Layer 5 of a small transformer language model trained on English Wikipedia (18 layers, counted from 0, width 64). Numbers have three digits each and are written without spaces.
A neuron's activation on a vector x is GELU(gate . x) times (in . x), where the dot is the dot product.
The model reads these tokens: " d" "ay" "s" " |" " Ind" "ep" "end" "ent" " Con" "s" "erv" "ative" " |" " R" "o" "ch" "us" "s" "en" "V" "an" " H" "all" "-" "V" "an" " He" "em" "st" "ra" "V" "an"

The vector x that enters this layer's MLP at each token. A number n stands for (n - 500) times 0.011.
0 " d": 241525339586529443478611505572565317525677642479553434453572523575573459445288408614470391524704353565250289591534495546574371427579288549371539537350467469521332625768486543581617549621541631
1 "ay": 320548366431517582400657465508431285421764582463477488581406462537281523476568479321514534399616370574141398554602462375579452440515201442577518416576434458598475522577523340457580303225429614
2 "s": 426496613442567528342637402590340402478459560398246449509390465549364356448414315616430622464647578566392493768449419582209378433637344397520561418335462594564494721438418474496577638496363573
3 " |": 507566291402624570520528471608576357427411455438428460449541471423551665496042498526598415508515487494487571519706625552419468497449455601514454237388584502330601388849404525483408585452473506
4 " Ind": 465516440447562488389398417676583631632578546523303526430533441671555503642385660328601351574636467650232254503484439397590492528718380673498516579542574294545419517739486681493641643585612576
5 "ep": 331492640400528584455329417601590265451682632458446496407608457631456683422529653266654509547622576557261443423510468719539429532722522692641497559686499290661495614602476590589499634405421630
6 "end": 371402494297586495415403514579446545356429658654375418494728456656334372372593476317649330469541698585225468534474492517531515564669574543475604552533448380489585513776642547329486301330478578
7 "ent": 414441562564704521540469554503232622571377718490511532505676414574355209456552460363638538335524588444304518539587502549662263577610538455758601384659502427458474528763549742484463518410395484
8 " Con": 403561450603463542318688447519628528437576733604329442425480462519630434654340561550542281450579473640290430584604566257379415306671423519412630587603486303453529406668346465437477629501653376
9 "s": 465435611462686569496486418699375506548397675418193452520405476403445357558458363603420443445581662512340470646466489596107374433669460524441434538381347444495458500637374433470549667245361505
10 "erv": 557391476545677536611516594722498724410393655294432459495707475502803590690626475386570430387559567566429315442491351456390349465569620488475525600499571295400522629550581638627478553394334543
11 "ative": 704455564561664650426388516581251598275432435473472504656557572223563596398652521364486369499507665622373394474564403522483420479766532448520671429450385288344429429565576522571642486538402551
12 " |": 561569308381613550536504473601572380432434498437439430446537472422530644485056510532617381529537463496449569505702620568465455457459450628515442232415595467361576377888387542496419611441457491
13 " R": 253385272579564490516527471561573546431602560490382513381567464589587558479266552577524582596552231602373411586544593621458364396630318623416584541339589280532619566739625440622529590627530575
14 "o": 463549488528400553491545606470678385235497429490492363424558411442453592454601519611587587451656280483318461624622302485261518438684405616558397679324508480645701389557440523664619280352548588
15 "ch": 717553381490625524632474779289481417463459395481464495419577644563380534412621392581409785589553450535527599655639571586421451372702413562414390493394598489607551498527540661554357707519451640
16 "us": 608318524740597532424576492408523292502556576241335508533618609351264445552549437380331642337385410614542298415525549660365346663532468530582268418716551355551594477527462575540468574573426535
17 "s": 542453632367578535310653466481337552507339522378092505470542498508456318516419401589425682497647726582464497654418465684272319501555488359452443428397518574504608595384353453464498734579417552
18 "en": 435422499469427422588739532485536478458444376443469568492905436580687365517557390433605420451422713602459526473643446426514431632501485530384608410781792322611628526370518509350510566644395524
19 "V": 357443281480592430561391385681442562468496506596364654342560389744616577511451632646616521485536654479509401556554323383648457493481501607543491667395526348480682748489355685561538669534341564
20 "an": 533565313524592562502457600495384546576649370508568551595724538549482561626711796525400490440392533532507436648596310733487346603643498653359373427352612280637587486541516585353534286413497574
21 " H": 183370344612643495580453480579506536475465430514290491336587616563560554468323597601419544595565335514430508467485567445477625307661370453528543569280659367582691564703474523518586762527534467
22 "all": 457357405588460496371479461649450616302351451675304444364718654427303709465575606311337332579634590486582484610546493569468530479392508375607445590410753498558695603659512547352454550531653571
23 "-": 458574501551521379511520445444645391390413516525278454494561445342581328318227417552578574578253691573525446615542491516671534457623289280229410501387722394445523533575452604449303590403593412
24 "V": 269488284557599502624429387700483609426511472655369597338553454672587611557423702653596494528507498542471366585534382375629454490519440582464543707416560345561699666499384757563588610430346601
25 "an": 522576318530602583449457594526434504553676363519551529591706504530457582632696823548374452516375555505511442644605268748503412621638478693361347425391617302596580461540527501357541289383479552
26 " He": 409556510688526606484439628476676529562484664568384610352580536493558580491304536480398350487762437565495484368566405195418402390648531601353484493466644482547565464815430555340675727504722418
27 "em": 459283419583508571429453516570612482610332504393273545499561413401592284552463490474442490651620728409288390575522490461367465517410440614625342523810651343529371581565565805474588617471550363
28 "st": 540325297345518586431475644418434694383308505441403391403655466410760284461442523417607362585540648501296538550566463667520642262383523569309506536656586514665487654488511578512561683484620392
29 "ra": 683413464408690596467468396655630547537455510426448544515546478439472582318566298475443619312571763463500307456595318322365397303528447447529153576684643511584609412583513507543507643573591448
30 "V": 360502286412603489614389407683452687467494446719408645344590428692598615545452733596596476476444608543512428596497330393612412447482434528459440650340526344575702647472477765513552557472335618
31 "an": 570585307490625553470457605518420534550626393513574553602735510497487541608703784481391486459397585475522435652582326760509402610618493616303367379359611241600599458570519551356553277464485528

Each question shows the input weights of one neuron of the MLP. A number n stands for (n - 500) times 0.0012.

n27 gate: 625485470590314625472498460696333299574368387618645635567495657652448715420530492282941299750595385540688600685565536634321632566455503653600467490464624522527580422594396655478505501568316318
n27 in: 450438509433369361393298410746311415601387793575509540555705754372599398392658539670527395641586744757359342535684485531413465382484483421533506652326638369393336515500748421496567583586460566
Which token does this neuron like most? 22 "all"

n39 gate: 393409544379567438476426475485595496515346610375472365676291467468384463723551377678463668276481520417315490548466470358806603694531539666434455432563064650348472545564401456611465450441437502
n39 in: 265390754445608635572559407446533426357559535465393276274353348540605528586396499384466663374529499678316443467461386601551645513694719721268621431639708460621593366391376412540257460519429483
On which three tokens does it fire most, strongest first? 9 "s", 1 "ay", 6 "end"

n41 gate: 419492668441607540705585540611447829743579350401680305617632600188660455356472372477553535358167559572680500464430441491389528528428529489401501737585360506428481347475571592475675618699377374
n41 in: 500405295538530403524740444488429556665662414556453540531627594507295547384468164455416309290623434479317428653442449491476664471573395354394479335524430571666615528677715515429665565858559169
Which token does this neuron like most? 29 "ra"

n16 gate: 346610671646560554488409629712565332369465423535555593403345624675363638331582395459500339737672624532604571589583666485368531726627251425415545700306290745485292426518435388529407301470512582
n16 in: 436459564483536650625508425372612444675353711565310224466627566474447517451359691434172559346436610394489346417339847517522549557439667349514348300341547450615366397393344741508453511457564412
On which two tokens does it fire most, strongest first? 9 "s", 22 "all"

n45 gate: 785697546420652479566498776589462402496537496578401493634545653571453351637289307506353698661597389257608635505277466457587389221575653517290545565526378382573461389303700549510470542423425568
n45 in: 559488394555467525506555628306290627421356463315463403519456365553461727460430428548437736551499562432791554665440599410231633495270458525524542397573624676330681440163719464291549443493435721
On which token does it fire most, and how strongly? 15 "ch", at about 9.1

n1 gate: 286590676344543516686321470646299547385604343605854419420315368480660545786593572395426555450383551479376393271491442633490365486379526430629609504468409536739358232576441273535530436425455141
n1 in: 321485738351685543402340283621513332555894564629581458516578431393427490498622431347637634395450536309511505216496545422800645442578563680506655429612330618760392341571602607498545514390581535
Which token does this neuron like most? 5 "ep"

n57 gate: 439518492433427500569491493536475552467370586480554529274425341429535532355702334458616485447511588551385644597451360568281484567504677410673373353387396394452518587868661716378442451485685667
n57 in: 572256585476542591327453603548490411266392419563545306397326392595433487469324366521485682540417453470449436503716606596707475650610210717599485681468487516564557453418528298357440407335369427
On which token does it fire most, and how strongly? 6 "end", at about 5.5

n46 gate: 363533660243491550540472505201367649340705522432375669482468619377386650676344478423609548432331392514564253598284388533526520491329691351658382621533601575526386557240494584502632668510793457
n46 in: 507537737550666657471584381854602425313235560418517554556246464539556500410710613638384503461739518472405454402523568607488389446538453518633657305563278537437582699561366276446488401501567507
Which token does this neuron like most? 17 "s"

n20 gate: 705506602470590491439369449482291467410607507679653587440426658674348390603449444571465690309362488533477643491581623186518600232453469347295566418216373673491392668584447603705576501465280492
n20 in: 537460672528509518510353161404394257551570554444456400412421497457440504394301366529537643447222466842479584548429660297562575466458645306381591376553433472449116626411526595705513482393317434
Which token does this neuron like most? 2 "s"

n42 gate: 637463505576691331383586556398329407475241572601615597520459589315490539176506349480240554616543436460559526564445555545256785627306389602585550514597368624615526346423428596415405645510174612
n42 in: 538531468423608580806476686336542280424283159556580609604423600492586490595553334540363281538341525469549450608481468568383665519465508521625474622700324488440324291384331492536611453373483462
On which token does it fire most, and how strongly? 15 "ch", at about 2.6

n9 gate: 565691654539540494525423529282410690578503462415481509697554287613515603753555494679699484684482553381770429624455630541443622289503438588746372560509627523403601551473365735329598226640453480
n9 in: 489646344519426255508445517310423378514639434318403617599383486470224700475350674395650709449561491477515383739330695402697545469531553379492438648438519499436418350590560388416388616482285442
Which token does this neuron like most? 28 "st"

n56 gate: 455459589354666541520430835515360536431517443799430657612418566485715453616579351568494341645645822506634632459358662376660411525430496345609572552545446541314374423310583268405556788693320466
n56 in: 507594683472523519615456644490656530611272600216597552583382317341615535609348494363650517449279209532402482597755465378310456281576751328307454452615258557489519317465327585510471493353494283
Which token does this neuron like most? 22 "all"

n51 gate: 603453431368357408589683511729433582424560421476627516398433422222307778658360552379465599653473464398648565548429507408612617460385298644500565494453594471375673375466439593357761544760619583
n51 in: 624572389595387628446498380592174448391548538498607557560607513600494605469385443474373646526451619529467525675453445888642641423324461579285612468557425569349482613614581678416705437722520541
Which token does this neuron like most? 22 "all"

n24 gate: 465306388590441544548513605636667454512396404412487629495286547899689621464527628602679406603552361682552346393587436468667770474429516408385689626550616414532613381589463591584655429579582322
n24 in: 547564604359402410409513449402404604519511539468622572455711549142589474528409584358501452483731606323435437666441466546363340484527361320608367350471520526675561423495428611152589635509480544
Which token does this neuron like most? 26 " He"

n26 gate: 452454260811429680755479514499444521479567410550538479599446717375604281532472459659510516514491485406666557401237544516547472259412516695484627298452312580462569400513498347369745481609396326
n26 in: 573430584463211488689347297695349371601473490632454560531508751334293670476607437437667495606506526538581769618546369690538330431647490454518467507450566416309477559604535460528580479691412698
Which token does this neuron like most? 11 "ative"

n49 gate: 713437410426208287636475529466469571529435568436607520491431393434644432631515577450401594487508597249502727582351486398637404592395536554466384453881687336315381364630542515427507503492417733
n49 in: 524523425481621529380578520555711672581534320463503594672367210393472493543394366514457378522678525548343377276510437333394546214512372421574635456458470504363658269509445494592513413431459351
On which token does it fire most, and how strongly? 27 "em", at about 2.9

n36 gate: 485558509682584536632346601698209438533844386540682422481407487556427450515523451484539728488584449388738340383604352514395410384302478452556291642656519584446306338579434448629640623448551669
n36 in: 681508542498629501736579748657378398615424464486468657523217508309622482340553353404332435312533566707568379511306533667188463516688413543593406415424570336630622503649478538435267662266475572
On which three tokens does it fire most, strongest first? 29 "ra", 16 "us", 15 "ch"

n62 gate: 472501665528391530673545469481761643271368592508622381526516571590407597550566662586488283503554335589440400372522349348575629367311474412655576581626405546496566326205302582431493403774676323
n62 in: 756709573508711597591609454566680734469384465615508356430580458803584636558534426625317202448371542495306414417530473457569755451436404417618602610451318393483662441452417532572495417721572231
On which token does it fire most, and how strongly? 8 " Con", at about 4.7

n18 gate: 513476602626632392376343468552474716628454559281579333560468440414289503635491527510674734421283291381505618425463521443613589391547725434323679367643436507341411466724365366701657446524625381
n18 in: 586333425333674515361494619663460529644588351474507507400259649345407293568648218561485449425390234318535400681359201365486639408476553548613621325587593469401549858601486551770275572390666407
Which token does this neuron like most? 7 "ent"

n47 gate: 709640524895489437307281377580460648504497668532531650642576666586437364558544848609421475491315536441618159401445325376639538361577473624500571449314491443421570534370651365615590430428476271
n47 in: 748615485748377437445350629628424475485631522652481411654524711545678492423454504581469546522359465373661382457268333418563372287371395359215565587581565581212696689354490633599536356686421556
Which token does this neuron like most? 30 "V"

n63 gate: 557512504522457239609200344517449435546530622503606509326673564412630539459462584448383501448633728444707466219416536626590523549523466757419545377553421584350451190561521433349600340544273413
n63 in: 516706701678537730343589487505641466722554270674505357690727649589222623474670674436628479441455351275268670454542521566648499730408578521792568476717618307449568796525407280533486664474458467
Which token does this neuron like most? 5 "ep"

n43 gate: 181479471544557140268483495588433516620531475543432522391434343276699448474664371488357413579595347505618582443615241768516538338411650481370503390538426640552553344545710490663453351532440546
n43 in: 550331496487390337598449800381414386586540431512359559409645455530479471500420385420389408636464458404750777493505559513386592525499388566182454435607603465527593466422519130458592484772648581
Which token does this neuron like most? 28 "st"

n32 gate: 605672630546386389550603340581533531357445477494372687238151503498550493511546436356412290586581222738479362494357572356302576456337435429619545552541547604584399653455516473616445581548442666
n32 in: 405490380336456459400588463414489533378345491647504458576414654573543661572491687638425332455598467519548394534661330431520635663537815569340539531689323434589664305655354447591724447473619666
On which two tokens does it fire most, strongest first? 8 " Con", 4 " Ind"

n38 gate: 682653723344307466311557479522546756414598464514662497379528516322602552415559487425605394277494475682212411524445459562289339374540557344352541554573391232471508399359418393356250462622588647
n38 in: 402511426527336463668656701392532362480436657448557321646262714552672407577373443509604554352673427745634451517348430191518420230475554554391471489491469466406537452793481506743563428412416581
On which two tokens does it fire most, strongest first? 8 " Con", 10 "erv"

n10 gate: 856265527436574523634333494456480521304558507485731337527493661628618365428402477414593438523478422518640521663361513497466379648439562520572524325422450703369664626519213394373464466733413618
n10 in: 633476578191721394640510388444459578362411742387750525665504464482657418498320514490551534364491469553638410496396574415464489517583517382385382417476252307270398468452499443364428606470431584
On which two tokens does it fire most, strongest first? 12 " |", 3 " |"

n48 gate: 846509384431578578401392653450454551473577348327641531717710580509354509557673546238608601392737570578362419627406398545484555539420418588657400521231507539516584492594444724452451385476578205
n48 in: 350567517614542427272418441417600534267416583552653644564508492581480550764527693652285607571442582711458368417316476477531571380671646345379620389411784479467575498619458599496388481637489172
Which token does this neuron like most? 31 "an"

n5 gate: 553281509476570598534481458461512715367440513408591657427477541314526558460699520213569613569603525506360365688538465652452498587663723563607581392506268378583645416467603586334666527484473464
n5 in: 245439437249422486612443467491337329394667491460373498434582461655651584335743436541617528556551454541428397486525695523423610512519407383400395607355529547658648514410199614582537444479576621
Which token does this neuron like most? 5 "ep"

n8 gate: 316270487635343717423380468465192382585495374555512568692517446696413523276368511725568623624598525387473558380433606534425589551442652492379603468706517844334400394557545756682394443397345602
n8 in: 516422646393643597377434499637276636457519486780520639688325525354434314469383539710534578406513498621639567517350483599451480503839522429466578549505402260326552259786591593664100594206453522
Which token does this neuron like most? 7 "ent"

n54 gate: 589368492687417492453485397601418672686704356407620673653372473581503327408690675353437528636197657616466740497423385850519437586704474495464535634592421446441244501694626464508370671508704657
n54 in: 567724464229617350434129483697376487615402762600305332405373461421694607294419643334678434263431431432653509505722605454569572441581619472405757406501591528487615608258663487451404440474503400
On which token does it fire most, and how strongly? 11 "ative", at about 2.2